Layer 4 of a small transformer language model trained on English Wikipedia (8 layers, counted from 0, width 128).
A neuron's activation on a vector x is GELU(weights . x + bias), where the dot is the dot product.

Input weights of the MLP neurons that the questions are about. A number n stands for n times 0.0091.
n17 (bias -0.080): -17 -34 -19 0 19 26 -79 -58 -7 -27 -29 3 -52 7 -23 -23 25 14 -6 4 -28 34 -28 12 4 28 -1 9 -28 -4 5 17 30 -1 16 -14 76 12 -13 31 -24 -34 -14 37 26 -5 -7 -6 2 -2 7 45 -28 42 37 26 24 -8 24 -31 20 -67 -6 8 -16 46 -47 -42 -32 -13 24 -18 -10 -18 8 27 -7 -17 26 2 2 8 1 20 -29 -10 -6 2 23 22 -7 -12 -5 -26 10 -27 29 1 14 -16 1 28 4 29 40 -88 29 15 -11 45 -5 20 22 -13 11 -35 3 -21 -14 4 17 -4 -10 -5 -9 3 -5 -48
n31 (bias 0.036): -10 -10 -1 -5 -19 11 -37 3 -37 -1 1 1 -14 24 -45 24 -5 17 21 9 -3 26 -19 -9 27 -22 -46 -9 -44 -22 -7 16 -60 -9 25 -31 -13 31 22 -2 -21 11 8 24 8 22 -6 71 23 14 -17 29 0 -25 -10 40 6 -30 -6 -21 1 -8 -33 12 -21 -17 -3 10 -1 19 -37 9 24 1 38 -11 -2 -31 5 -18 11 41 22 0 7 -18 2 -5 24 19 36 -37 -16 20 4 -25 -16 10 18 -15 8 22 13 -20 -22 -33 12 19 2 -18 -12 -1 10 -28 1 -15 31 11 -1 29 -13 -26 14 -46 -3 73 -14 22
n45 (bias -0.216): -16 16 -33 -52 -9 8 10 -26 -3 22 2 9 36 -11 -19 40 -16 -10 13 -12 18 38 35 -9 18 -36 34 -22 -5 36 -2 55 -7 27 -7 -3 33 3 -50 -10 -23 3 43 -13 -5 -33 -46 -15 -3 14 7 -5 -28 -8 5 8 -13 0 11 -24 18 -50 27 -11 30 -6 -14 21 -23 -26 -6 -24 -2 -6 -25 2 39 -11 -15 23 28 -15 9 -9 26 46 1 -49 29 0 15 -8 -6 -20 -6 -2 0 1 -1 0 36 -8 1 -19 16 14 19 -23 -40 -38 13 21 39 -11 -5 6 -6 -5 14 41 34 0 -45 1 -15 -46 -6 -10
n71 (bias -0.059): 0 11 -55 -39 20 -40 -11 38 0 33 -7 -16 25 -15 17 22 5 -13 -11 -39 2 -1 25 -2 -18 44 -27 -10 -20 3 -8 -15 35 6 -34 -14 -5 13 -1 20 -3 37 21 -40 -13 -16 -19 -5 -12 9 -9 4 -9 -34 -38 6 26 22 34 -12 -16 12 22 -18 9 43 -16 -45 3 -26 6 -8 20 -3 -7 12 50 -15 -16 5 -20 -41 15 -19 -4 62 -36 19 5 7 -50 11 26 30 -1 -3 24 23 2 26 41 -10 11 -25 -10 -16 -6 -26 33 -26 12 -13 -8 -32 -3 13 -21 13 -31 14 14 -19 -5 38 -13 14 -6 -10
n72 (bias -0.161): -14 -27 19 2 0 12 -46 1 24 -17 25 -12 27 -55 2 4 20 33 -25 -7 57 3 -45 -14 19 -27 -4 1 20 28 14 58 -56 8 0 -51 21 -10 4 1 -15 19 5 11 52 32 -23 -19 -15 -5 -8 -12 4 5 28 -12 -1 -34 -6 -24 44 -35 -7 -2 5 -20 -24 5 -7 -29 27 3 37 -13 -5 22 5 -9 16 -27 25 52 33 19 -46 -2 23 44 -18 0 8 24 -72 -5 -15 -2 -8 0 17 -2 -16 14 9 15 -19 -34 6 -13 27 -34 17 12 15 -7 -12 -14 10 10 -22 4 -14 13 -25 27 -21 77 32 -18
n77 (bias 0.069): 14 -5 53 31 -6 27 6 -40 -46 -14 13 -13 -22 6 -45 37 38 13 22 -9 16 7 -3 -7 -16 -15 24 -24 9 -33 49 94 -33 -50 10 13 8 -9 9 -48 -24 2 -45 69 20 14 -15 -53 11 1 -23 -21 38 13 -10 30 26 2 -51 -8 7 -32 -24 -2 33 -13 18 -1 38 7 -17 0 -8 9 -11 1 28 -49 22 1 33 28 -11 18 18 -37 3 -3 23 14 -11 66 -29 5 -3 -24 -14 -16 -31 -33 6 18 -10 6 -14 -16 33 -27 25 8 -3 25 -24 0 10 9 -23 -35 -19 -18 14 -19 -37 -9 -41 -22 12 13
n136 (bias -0.055): 25 15 -4 15 30 8 45 -5 11 16 -12 -11 47 34 -55 6 29 -11 25 1 -43 -4 -31 52 -12 -10 40 -1 -30 11 -3 0 -36 2 50 5 -29 -14 -14 12 -29 -21 -40 -2 -11 25 -44 53 8 9 11 -8 -11 -35 22 16 -16 -20 -4 -66 -24 -20 23 20 -10 27 25 -1 12 -14 15 0 -18 -1 16 -18 -3 -13 -29 -24 43 -1 3 -10 45 14 6 19 60 0 0 6 0 -3 -8 -13 -1 -46 16 -25 -6 -12 -6 -4 9 9 2 3 -54 0 11 -5 24 -12 -28 34 -15 5 13 -1 8 -13 -26 3 -68 -7 -11 1
n141 (bias -0.128): 38 15 -23 5 30 32 -25 -31 42 -52 56 -7 -4 38 -69 -31 15 9 20 1 -52 8 -41 -9 11 -14 13 -18 30 -26 29 6 -18 -16 37 -8 -41 -17 -30 19 -33 25 -16 16 6 -9 5 0 -12 10 -51 1 1 -3 -23 -40 -62 12 2 -11 -24 -14 14 25 8 -8 4 -9 -17 28 21 -41 -9 -5 -1 -14 -7 -3 -5 -10 33 -8 25 13 -21 37 -18 8 31 -23 -54 17 65 -9 16 8 8 4 -2 27 -4 13 -41 -38 39 -8 -37 -29 -7 10 3 43 72 41 56 -8 18 40 -2 -6 -4 36 16 -3 -31 -3 -30 0
n146 (bias -0.057): 11 -8 6 -30 19 -12 -12 2 22 -5 -14 26 -8 -52 -30 -15 21 28 -6 -14 -4 -7 19 -19 29 35 -40 -9 3 7 21 26 18 -23 20 -33 37 16 31 -23 0 42 -37 13 11 10 -28 -17 23 7 -10 -8 6 -29 1 5 20 -24 -27 -57 39 -28 -27 -42 9 -3 -15 6 34 25 -25 -18 19 -16 19 25 -14 0 -53 5 2 -10 2 -25 -36 12 -5 2 22 1 -47 -13 11 11 10 15 6 -4 1 20 25 -5 -21 7 -23 1 43 -11 28 5 24 5 -1 -3 -31 26 -18 10 -1 -36 21 32 5 8 1 18 18 22
n173 (bias -0.256): -34 38 8 -47 -2 -23 -11 -49 -10 70 -40 2 5 27 12 22 -28 36 -15 -20 -57 67 41 13 -17 44 -15 22 -13 1 28 24 -8 -79 31 4 -33 8 14 0 -34 -28 0 45 0 -12 59 39 5 8 -1 26 3 -29 4 -23 -10 -8 -5 -24 -3 3 -27 35 -51 10 38 1 9 -1 23 24 -4 33 72 -32 -13 10 -36 -12 38 31 27 -15 -23 -19 2 -9 -12 -19 -20 31 54 -24 25 10 15 -4 -6 -39 35 46 -32 -37 36 -5 7 22 21 17 -7 -5 -11 25 11 16 -38 -13 -40 -70 27 -5 -11 4 -29 30 -9 -77
n177 (bias -0.207): -11 20 3 6 -16 -6 8 -1 -27 8 4 -5 24 40 -9 10 28 34 -23 -24 -60 1 24 39 5 -1 3 -13 12 32 -49 18 -17 -18 10 11 -6 -1 -7 40 3 13 -27 -34 31 -5 -34 -25 2 21 -16 -4 -18 1 -23 5 10 12 -24 22 9 12 -17 15 -3 5 -3 12 -10 -14 -21 7 -22 -27 -29 -15 -23 -37 -34 11 -19 23 -26 -15 20 42 32 23 14 5 -51 36 24 -9 -33 66 -1 29 -10 18 28 -1 -6 -18 -14 64 -3 22 -8 16 -5 -12 20 20 10 22 -5 8 35 10 -6 25 6 -47 -63 42 -27 -2
n202 (bias -0.138): 13 -45 14 24 0 -35 -36 24 32 12 14 5 31 10 12 23 -32 14 11 -4 -17 20 -17 -12 4 31 -19 11 -29 5 -9 3 -9 -51 -3 -15 -39 51 16 -18 -17 -37 28 -1 -2 30 6 10 -1 25 -28 -26 15 13 -22 -10 -16 26 -9 -20 -35 -30 27 -24 -8 -18 1 -25 15 -32 65 -26 -38 3 2 14 2 3 50 -63 15 28 -24 28 23 21 -31 -14 26 12 -6 17 17 -46 18 11 49 -9 3 36 -42 44 -2 -20 -38 7 38 -45 44 -7 -21 -9 -13 -8 20 -9 40 -13 -17 34 9 -23 19 6 -1 0 64 -9
n203 (bias 0.024): -23 25 -49 29 -41 20 32 -38 -14 20 -39 -11 4 2 10 -44 2 22 -15 10 -46 18 16 -21 16 14 26 -46 6 -29 15 34 -47 -10 0 -13 43 -7 4 1 -1 39 7 54 19 -9 5 -12 -19 22 17 2 -27 -1 15 -11 -9 5 -12 -19 -16 -7 17 22 37 -27 10 28 -11 5 16 -1 -5 -37 -7 -34 16 -12 2 10 62 -19 -26 10 19 -28 -8 -31 38 -11 -17 -22 1 37 -2 11 -11 -58 -17 6 -1 28 13 -14 41 -19 -3 35 -18 -32 -19 6 72 9 13 -8 40 9 -7 44 -14 -6 13 -4 -22 42 -15 -25
n267 (bias -0.038): -15 12 21 -25 -14 -32 -22 5 22 6 -11 -38 -23 -45 -43 26 -15 10 -21 9 11 -7 -7 9 1 32 -27 -40 54 11 -28 31 -26 0 -49 21 8 -51 23 24 27 7 -40 5 12 32 27 -21 -22 14 58 -23 -1 7 30 57 -21 -26 -55 -28 -9 -13 44 18 -1 -17 -32 -3 1 -7 -4 16 -13 -15 -4 -11 15 6 14 12 6 -52 58 9 13 55 29 7 -28 10 3 37 1 25 18 3 9 -13 50 4 17 5 -9 18 12 -13 28 22 -14 -22 -3 33 -2 -43 27 -8 -8 -6 -17 -4 -17 37 -7 25 -37 -11 -3 -11
n275 (bias 0.076): 10 -50 -18 4 -12 -2 33 -29 27 26 32 -1 19 10 19 -54 20 15 37 -6 31 13 10 -11 20 38 5 17 -23 -10 -22 38 43 18 -34 -19 6 16 -1 -23 -52 20 43 16 0 -22 -11 -9 -30 -12 -6 1 -16 22 9 -4 -3 47 45 -4 -43 -13 41 22 13 23 -43 -2 29 19 12 -12 -7 5 -18 6 1 -15 -6 -45 -33 -20 19 5 -22 15 -21 -21 -2 8 0 -24 52 27 25 6 35 25 -8 40 -26 -5 16 7 20 -38 -27 36 -50 -7 -14 14 -8 -1 -24 22 -7 6 -20 -5 -20 -18 5 -6 -4 -44 6 33
n279 (bias -0.063): 6 -14 -7 0 -13 -19 -26 8 -19 1 -37 -9 0 -9 -33 -13 16 24 9 -17 -13 -11 5 15 8 50 7 -16 -30 -16 24 0 24 12 15 -5 7 24 15 -2 13 -24 -25 4 -18 25 15 23 6 -4 -23 19 33 -20 -17 8 3 -2 27 18 9 -18 8 20 -2 32 18 5 8 15 9 16 4 25 22 8 -22 4 -4 10 34 -7 -22 -22 5 -28 -18 -12 -34 22 9 32 -3 -14 38 -17 6 -14 -30 -15 30 28 -7 -17 33 -47 25 -1 16 -14 20 30 -21 13 -7 -30 -19 -18 -60 -8 12 4 7 47 -29 -6 -23 -12
n298 (bias -0.193): -32 3 0 -9 15 16 14 24 -23 6 19 26 62 9 -13 41 -39 -37 7 -41 9 23 12 48 -23 7 -36 -16 24 -7 1 29 -1 -18 -42 22 -11 30 -18 2 -49 -4 19 -18 37 -13 -8 -4 5 8 2 -21 -20 19 -8 30 10 13 -26 -19 12 -7 14 -56 8 5 26 11 -1 11 26 26 45 -18 8 -15 39 17 11 16 -41 -45 -39 11 -8 28 6 -20 22 -28 -48 -41 -9 4 -11 11 -21 9 -1 46 43 48 -21 -22 15 1 18 11 21 -20 3 -13 22 -1 -19 6 -31 -2 19 -6 6 -3 -46 -1 9 -1 20 -56
n317 (bias -0.060): 11 -3 -11 -24 -46 1 7 -14 -17 -17 11 13 34 -75 19 -24 20 48 2 -28 11 -3 -12 -35 -15 2 -5 -32 1 20 -21 16 -52 59 58 28 -9 -1 28 -16 51 -10 -5 -20 -12 -32 31 9 13 -35 50 19 42 -6 4 1 -18 16 -26 -13 13 -27 50 -2 38 11 -20 -18 18 12 7 -1 25 5 -5 5 41 19 -16 -4 8 -8 16 -2 -32 27 -16 29 -32 -3 28 10 -18 2 -31 33 5 -16 -22 -9 -2 16 38 17 -13 -29 -4 -35 -19 20 10 19 -8 -4 -38 6 -58 -9 -36 15 3 -40 -34 8 -19 -7 30 0
n336 (bias -0.058): -9 -3 32 35 -6 -27 7 12 -4 -9 2 16 -6 -1 -14 -3 -1 77 33 -4 -29 14 6 19 -22 6 -27 3 -6 -10 -44 -3 34 -11 -25 -5 -1 22 16 50 4 -5 -34 4 14 -1 41 -2 2 5 6 13 17 -13 36 -28 2 10 32 -15 -11 8 -31 39 24 -11 2 17 2 14 -21 34 -59 -12 29 12 -36 -48 -34 3 -13 -1 -5 -42 -39 -51 -1 -62 -16 1 -18 -4 52 54 46 -7 20 -13 10 7 2 -36 -24 -15 10 4 28 9 7 3 -13 24 -12 -10 -23 -16 20 -24 50 -4 -16 -2 35 -14 -9 -3 -6 -39
n344 (bias -0.072): 42 -10 -9 -16 -20 6 18 20 -23 -1 1 47 -25 -3 4 -36 -17 33 -25 -10 9 18 1 -35 28 33 -37 23 -6 -1 31 2 -17 17 33 4 -2 -19 23 31 33 1 7 3 -14 -28 30 1 37 -41 26 5 24 15 -16 -10 -26 28 -13 -10 2 -10 15 -17 -4 6 -8 -33 8 23 -15 -1 29 -1 11 7 5 22 6 14 -12 -3 -3 -32 2 37 -59 -24 6 -8 -26 3 -4 -1 -26 3 -46 -14 -31 42 -27 52 -10 35 16 -23 -35 -26 4 -48 -6 12 -7 47 43 18 -20 -65 -17 4 -7 -2 -31 -20 -1 -17 52 26
n392 (bias -0.165): 18 19 -7 -45 3 -47 6 46 -2 20 6 -10 11 3 22 3 28 -14 -20 -13 -15 -4 47 18 13 -7 -24 -8 -7 15 -5 -1 17 -1 -26 -18 30 15 18 -19 -23 -54 -33 -63 54 -30 1 -15 -38 -9 19 -17 11 25 -41 -3 27 43 -10 -30 -9 7 24 -18 -57 -40 2 -41 22 -4 7 37 28 3 -16 14 31 3 28 -16 21 18 49 -29 37 67 26 14 -48 -37 0 18 22 -43 -6 31 3 6 19 22 50 21 6 12 -1 38 34 -9 -17 -15 21 -13 3 -9 2 62 15 35 -26 -46 -13 -15 -6 26 -32 -2 28 -66
n417 (bias -0.080): 3 -47 33 24 7 18 -60 -1 38 3 -8 33 11 -11 16 -2 30 16 -43 -14 36 -19 -20 6 8 -16 -7 -4 23 30 -32 27 -24 15 -10 -38 11 -6 26 15 -3 43 -14 16 -3 31 -21 -3 9 -17 -9 -27 -8 16 33 13 -7 -12 4 -33 8 -34 4 -20 10 -26 -13 -1 31 -19 8 -17 16 11 -5 -5 -10 -7 -4 0 -32 2 15 22 -41 11 -6 37 3 16 -15 -6 -69 10 -35 16 7 1 -12 9 -47 22 35 4 1 -30 -46 24 -7 -27 4 40 21 9 -26 21 44 10 4 -9 -17 -14 29 7 -6 53 35 -26
n419 (bias -0.108): -49 -14 22 -25 12 18 -12 -12 20 7 18 -7 -37 -35 -31 -7 -23 67 39 -11 -27 -2 -14 0 -6 4 -25 27 2 -8 -9 16 -23 -14 11 -9 -7 -36 14 10 2 46 55 84 27 -45 28 -23 -20 0 34 42 -28 -25 -16 16 5 -36 0 -56 -32 -4 68 16 5 5 13 -9 3 28 25 18 -51 -19 -13 16 5 -43 -49 32 40 17 1 21 -1 18 -10 -38 14 -7 -19 33 -13 -4 14 -7 -52 29 32 -29 12 -17 19 -24 17 -48 -4 45 -41 -13 10 28 13 -5 -27 13 6 -13 25 36 -3 29 11 21 -7 9 -10 17
n464 (bias -0.077): 39 24 21 9 -50 11 -2 4 23 19 0 -5 -36 -10 5 27 -21 -14 -30 -12 0 30 10 -7 -8 12 16 -35 0 14 20 7 22 -14 14 -19 18 -36 21 -3 20 -24 -61 -7 11 27 28 -41 -1 -17 23 -13 39 22 7 -27 -3 -31 -34 -35 -9 -34 -31 -7 -12 12 0 -8 4 10 15 32 -4 -25 54 15 -15 -6 24 -12 7 22 -34 -24 26 14 47 0 -20 -30 -17 -38 7 -24 -24 14 -45 25 -6 -39 23 58 -47 37 20 18 65 -21 24 -1 23 -11 14 -1 32 -15 1 1 -21 -14 23 42 32 16 -7 -17 -12 -15
n468 (bias -0.104): 1 13 18 -20 25 -32 21 -13 17 3 19 -3 -6 -34 -20 13 55 -5 -6 -1 -56 -7 4 45 -5 17 2 6 25 -16 8 -42 -8 0 18 -41 16 25 65 -22 41 -6 -1 -45 -18 -14 -22 9 6 8 -12 13 38 -24 -5 -19 -22 20 -6 19 -28 38 33 0 6 -6 2 5 -31 -12 -11 14 9 24 37 18 -1 13 -7 9 3 34 11 -10 45 1 1 -22 13 37 -19 -19 -10 -1 -18 -50 -29 -13 18 -32 -14 -39 -12 -35 -39 11 5 -1 -7 -59 1 5 35 -10 -13 37 -9 8 48 -27 -6 -13 19 -6 -25 24 2 6
n470 (bias -0.074): 15 -5 26 -8 -16 -29 1 2 -11 32 44 -16 22 1 0 10 23 -32 2 -13 -21 -16 10 5 51 10 25 -43 -47 51 10 11 3 17 -3 -25 -1 50 -2 -38 27 -11 38 13 35 -36 -7 32 4 -18 -30 8 -28 -12 -86 0 34 7 12 1 -27 17 1 -1 -24 14 -20 -23 -35 10 15 -11 14 36 -34 17 42 -6 10 20 34 -21 -4 35 28 42 0 -13 35 -4 25 14 -16 -50 8 -37 -12 4 -9 18 41 -31 6 -23 -48 17 -12 4 39 -39 25 -7 -8 24 37 19 4 -18 -2 -77 8 -14 -59 20 -32 -15 16 -2
n480 (bias -0.124): 17 18 -6 -54 20 11 -12 -26 -7 2 27 4 -33 -28 -6 34 14 -6 -1 -5 -27 12 29 -5 47 -10 -20 -24 20 15 -11 47 -8 -49 22 -1 6 -29 -5 0 22 -38 18 30 -16 -16 38 -1 -12 -23 31 21 4 -50 0 -17 8 7 -25 -18 11 -24 13 6 -1 -13 -10 -39 20 1 31 -49 -33 38 40 14 36 -6 -35 23 4 15 -16 17 3 -21 30 9 -24 -32 -14 -16 -2 -21 5 36 -60 16 -29 20 12 -17 -26 -22 42 6 1 1 -66 -8 19 20 81 2 26 32 85 29 -6 -12 73 15 21 10 7 -13 -4 2
n499 (bias -0.083): -5 7 -7 -12 -10 31 1 -21 -13 1 -29 9 -50 -5 73 39 10 12 -8 -19 9 10 -44 10 -40 -37 -6 -1 19 -21 -1 -30 12 14 -3 -15 2 -30 38 24 11 -9 18 -12 17 26 11 8 -17 -26 68 -10 32 42 16 -30 -56 7 -37 -8 -23 4 9 -36 -15 4 -15 -3 -3 -14 33 19 2 -24 -34 -37 12 -6 -1 -22 12 14 10 -3 41 -4 36 -11 -1 -3 36 -36 -3 12 -6 14 -27 32 -2 14 24 -2 37 -23 -57 22 -25 20 41 13 16 -35 23 29 20 6 23 5 30 -10 15 2 -20 3 -11 -33 29 -24

Each question shows a token from some text and the vector x that enters the MLP there. A number n stands for n times 0.069.

" of": 2 18 1 -10 -16 -6 21 9 18 -12 0 -22 8 -1 -10 -15 -9 -11 8 57 9 15 6 -8 -19 26 21 -24 -45 -14 8 -8 29 19 -5 25 -10 -10 -12 -12 -22 0 7 15 -27 25 23 -10 -1 16 -11 9 29 18 11 18 -12 -5 22 -28 -22 17 -6 9 7 13 -3 16 -5 5 -6 -29 -21 -14 11 6 20 -7 15 10 -11 13 14 3 -9 -3 15 -23 -8 -18 -3 10 -10 -15 -16 -19 -3 -6 0 -12 11 6 8 -1 -12 -9 17 -6 17 -3 -8 -22 0 -9 -13 9 0 -18 2 14 3 -14 20 11 56 -29 -35 5
Which neuron fires most, and how strongly? n464, at about 3.7

" other": -1 14 -3 -12 9 -20 5 0 9 -14 -5 -36 -15 0 -8 2 -9 -22 -7 75 -23 -6 7 -2 -13 6 -4 -29 -47 -3 -19 7 24 -9 16 15 2 -23 5 2 -17 7 -32 6 -3 29 18 13 -16 12 7 -1 30 -6 -27 5 -12 -18 13 5 1 37 9 20 -9 3 -1 -7 1 14 -13 -33 5 4 -20 -3 20 9 12 14 -11 -6 35 13 -2 5 15 5 -4 -5 -1 -5 0 -18 4 -8 -6 -15 -5 -10 15 -7 5 16 -5 26 4 7 -3 16 -5 -29 -5 -13 -4 0 0 7 -17 11 23 -2 9 7 53 9 -17 -3
Which three neurons fire most, strongest first? n267, n392, n480

" with": 16 16 -1 1 -18 6 12 15 4 3 -20 -24 3 4 -20 -25 -16 -3 -4 58 -3 2 18 11 -8 19 23 -32 -39 -25 -16 -8 0 7 -9 15 -6 -27 -16 9 13 9 1 18 2 15 12 7 -20 0 6 -3 35 31 5 4 -9 8 9 -14 14 -8 -4 2 33 1 1 14 -13 15 -2 -34 -20 -9 -19 -6 14 -3 8 13 -7 7 33 17 -3 1 22 -27 4 -6 5 -7 -12 -41 -7 -25 -41 -29 -2 6 22 -13 15 -11 -2 16 13 -10 -12 20 -5 -14 -9 -3 -7 -4 -5 21 -18 13 20 -14 0 -5 51 -13 -22 5
Which three neurons fire most, strongest first? n203, n45, n464

".\n\n": 6 14 -3 -4 -3 31 25 -1 -13 17 -15 -15 -10 -3 14 -5 -8 -7 -7 31 7 6 3 20 -18 1 16 -25 -21 -12 -3 2 25 -15 -5 -2 2 -14 -5 4 -15 -5 -4 -10 5 -3 13 -18 -13 0 19 -28 32 30 8 20 -1 9 14 11 3 14 -2 -19 -4 -14 2 21 -17 -2 -7 -33 21 -27 -17 -28 -3 20 4 13 -1 -4 16 -5 30 11 10 -16 -5 -15 -20 -17 -6 -24 0 -10 -12 -4 8 0 18 -13 1 -4 -6 31 22 -1 -4 31 -11 -19 -7 1 -19 -5 -4 -1 30 16 12 -2 2 -3 79 -24 -15 3
Which neuron fires most, and how strongly? n499, at about 6.8

" when": 17 21 -19 -9 -25 17 27 -2 -3 11 -10 -29 17 5 -22 -8 0 1 13 46 -11 9 17 23 -5 11 8 -21 -28 -4 -17 2 -1 -12 7 11 -23 -16 -7 5 -10 18 -6 4 8 5 -3 4 -37 8 7 -14 33 10 -2 10 9 -4 33 2 -6 23 -4 -3 -2 4 -3 -5 -12 16 -10 -33 -2 -14 -11 7 -6 -3 9 11 1 8 15 -18 -22 -1 2 -11 -18 -14 -11 -4 -4 -37 -6 -18 -18 -17 5 1 18 -16 -4 -1 11 36 9 5 -33 17 -8 -20 -6 -9 6 3 10 29 26 11 19 4 15 -2 43 -13 -28 28
Which neuron fires most, and how strongly? n480, at about 3.4

" s": 27 26 -7 -21 16 6 23 21 -1 -10 -4 -15 19 -7 -2 0 0 -11 -26 44 9 -22 8 2 -17 23 -9 -21 -34 9 -22 1 44 -4 -5 17 -16 -17 -9 1 6 -6 -23 -9 -15 7 13 -29 4 -1 13 -13 35 -8 -6 -9 -18 15 28 45 5 24 -3 -5 17 -1 -27 20 -7 7 -2 -37 -1 16 -30 5 29 -8 26 21 -15 -26 21 -29 0 5 -13 -23 -7 0 -23 13 -5 -22 -10 -16 -26 -17 -1 -5 11 19 2 4 10 19 -2 15 -15 12 -2 -23 -41 9 15 -4 10 18 -2 8 7 -17 16 -8 49 18 -13 12
The neuron with the highest activation: n71

" an": 16 13 -15 -2 -1 23 -18 17 -13 3 12 -19 4 -17 14 -35 -2 -22 -25 61 -2 -14 21 -12 -10 -3 5 -32 -30 -12 -6 -8 27 0 -25 6 -3 17 -1 -3 -2 7 -9 29 -8 13 9 -6 -8 11 7 -8 37 9 -39 12 -13 12 16 3 3 14 3 -1 10 -17 2 -21 -6 36 -3 -29 -29 14 -13 -18 -5 -11 18 17 -13 -12 19 13 14 -9 -16 -4 -4 -4 2 -15 -6 -18 10 -10 -23 -16 3 -1 22 7 2 -4 17 8 19 19 2 10 -1 -16 -38 -16 -6 26 12 -1 -26 -20 22 -25 -11 14 53 22 -7 5
The neuron with the highest activation: n470

"uring": 9 30 21 -13 5 -14 20 27 12 17 -12 -18 0 15 -20 -20 3 -4 24 73 -19 -2 2 14 -12 32 22 -21 -48 -6 -19 -6 7 -17 -14 -4 -4 -18 7 -16 -15 -11 -25 -11 -1 14 3 -1 -13 -3 -5 -12 33 -11 -3 9 -15 -5 9 11 -9 10 -6 17 1 -9 9 10 -8 21 -21 -35 -24 -1 -25 -6 -2 -19 -11 20 -1 10 38 14 8 -3 5 -24 -1 5 -32 25 0 -22 -2 7 -4 -22 37 14 13 0 1 -12 11 9 3 3 -19 18 -3 -23 5 -10 -27 10 15 25 20 9 -3 -9 -2 -9 11 1 -24 25
The neuron with the highest activation: n136

"r": 9 10 -8 4 29 -15 13 -6 17 5 -14 -1 4 -18 13 -6 -10 19 -8 56 -14 -8 -1 -7 -18 25 5 -5 -26 -6 -11 -15 42 2 -27 29 7 -4 -10 -3 2 -13 -26 -16 -10 -22 7 -10 -7 7 -8 -21 38 -2 -12 3 -19 3 -18 34 -7 1 -12 -11 4 10 -2 3 14 23 7 -43 -33 4 -14 7 -12 -15 4 -1 -5 4 31 -25 -14 17 0 -21 -22 -15 -18 12 -2 -13 16 -39 -16 -2 17 18 23 -3 20 -5 8 32 16 0 -2 19 0 -11 -35 -3 -3 8 10 -27 24 9 -11 17 15 -9 61 3 -1 0
Which two neurons fire most, strongest first? n336, n392

" her": 7 20 -16 -4 -6 6 -21 24 -21 10 -14 -26 -15 -4 -16 -1 0 -17 -23 72 1 -13 25 -18 -9 4 19 -32 -28 -25 -5 -11 4 -9 1 4 -9 -9 4 12 -9 8 -17 13 -6 1 13 -7 2 -1 4 -12 42 11 -20 4 -9 -9 5 -13 7 9 4 11 10 -17 -9 4 3 20 -10 -21 4 3 -6 -9 -15 1 12 18 -12 -18 35 -21 1 -4 -14 0 -7 1 -4 0 -15 -31 11 -37 -2 -15 12 2 25 12 20 5 6 29 21 11 -27 16 -1 -14 2 -2 -3 -21 5 11 -23 19 22 -7 -2 14 20 36 -10 7
Which neuron fires most, and how strongly? n267, at about 4.1

" go": 10 6 -23 -5 3 12 3 17 -10 -4 -2 -5 28 -19 -6 7 6 -14 -35 38 -9 -34 6 16 -17 20 18 -33 -33 -5 8 -5 21 -13 3 23 -10 -1 -17 10 0 1 7 -24 -4 7 -8 -27 8 1 14 9 37 -5 -8 -5 -7 -13 21 26 -1 14 5 6 2 -11 1 6 -3 32 -3 -29 -4 -8 -22 -1 0 -1 35 13 2 -9 19 0 24 12 -15 -2 -51 -1 -30 18 0 -37 -23 -7 -33 -25 14 8 32 -1 0 -6 19 15 16 35 -41 -4 -4 -14 -21 -10 -2 -9 -18 28 -5 24 6 21 7 -2 25 4 -13 8
Which neuron fires most, and how strongly? n392, at about 4.6

" (": 10 4 0 -1 3 41 10 7 2 -4 -7 -2 -10 -7 -8 -13 -5 -3 -26 32 28 -10 -8 21 -16 -8 -18 -24 -5 0 -13 -13 5 7 -11 15 -8 -20 -4 -3 -12 3 -9 -1 -14 14 -14 -30 1 -6 2 -36 37 -13 16 24 -1 -7 15 27 15 3 15 -11 34 -5 1 7 -12 1 15 -36 0 -5 2 -35 18 -17 0 27 -21 -15 34 8 -7 15 1 -13 20 3 -14 28 -14 -33 7 -9 1 10 -5 17 18 4 17 -1 34 10 1 6 -22 25 -4 -21 -9 6 -20 7 -15 -8 -26 -2 14 -1 -39 -8 70 -10 3 -3
The neuron with the highest activation: n298

" gr": -10 10 3 -12 7 10 49 11 -9 -1 -7 -12 41 -5 7 -3 -5 6 -16 48 0 -6 14 -12 -11 32 11 -23 -21 -7 -21 -13 31 10 15 15 -3 -12 -15 23 -4 -5 -15 -15 -7 -13 14 -15 11 8 -9 -13 34 10 -39 5 -17 -5 22 35 4 -5 -9 2 -6 2 -12 5 11 -8 -7 -37 6 -36 -10 14 0 -16 18 13 -11 -10 14 -21 -29 4 -9 10 -19 -2 -28 16 -9 -26 -15 0 -16 1 6 8 15 -13 19 -2 18 20 2 19 -18 11 0 -28 -12 -12 -15 3 -37 5 -7 -9 8 9 33 33 61 13 -6 -12
The neuron with the highest activation: n71

" in": 2 8 -24 -18 -7 24 -3 5 -28 -19 -13 -32 -8 5 -29 -17 -11 7 -16 56 5 3 0 -4 -6 25 16 -17 -33 8 4 17 38 6 4 8 -10 11 -11 -7 -1 8 -25 6 -19 7 9 8 0 16 3 3 30 2 22 19 16 6 23 -3 -1 -8 15 8 27 11 -8 6 -3 23 -28 -33 -29 -24 7 0 -1 -13 6 12 -6 -11 22 1 1 -14 11 -6 14 -21 20 10 -9 -21 -5 -18 -5 -7 -2 -11 16 -15 -9 6 7 4 17 -4 -7 20 -8 -19 -19 -4 -18 8 3 3 -11 26 15 -12 -1 16 54 -9 -19 -10
Which two neurons fire most, strongest first? n17, n279

" Christ": -14 -7 -15 -6 -11 -9 14 6 -2 1 6 -21 5 2 -11 23 6 -1 -18 55 6 -22 4 -14 -5 6 -1 -16 -52 -7 17 7 32 -9 5 3 -35 -6 -19 1 -5 -17 -13 0 10 27 -14 -9 9 5 33 -24 35 8 8 21 -10 -28 11 -22 11 13 15 -12 6 2 -3 -9 13 15 -32 -34 12 6 5 -1 12 -20 31 0 -18 7 32 4 -25 -12 0 5 -33 -10 -8 5 -12 7 -24 -41 -25 -6 12 8 -1 -4 37 -11 4 24 20 -12 -9 45 -2 -21 -3 -2 -33 7 -7 13 5 20 8 -6 11 5 30 19 7 10
Which three neurons fire most, strongest first? n31, n77, n317

" O": 20 -9 11 -5 -6 9 -9 11 10 -18 1 -12 22 -3 -21 -10 0 9 -26 53 6 -1 -4 8 -11 2 1 -23 -33 19 -6 -3 8 -20 -24 9 -43 0 9 17 -20 8 -12 -23 -7 16 -3 9 -1 -5 12 -33 37 8 -3 26 -5 0 -18 25 -1 13 -14 -36 16 -9 7 8 -10 6 -3 -39 -15 9 -13 -21 -2 11 25 29 -10 11 22 9 0 -3 -22 -10 -2 9 -13 6 -4 -36 -28 13 -7 -9 -5 8 6 -10 16 -17 -8 3 17 -6 4 35 -3 -18 -2 -7 -17 17 1 30 2 9 7 -14 -8 12 58 25 5 6
Which three neurons fire most, strongest first? n202, n417, n298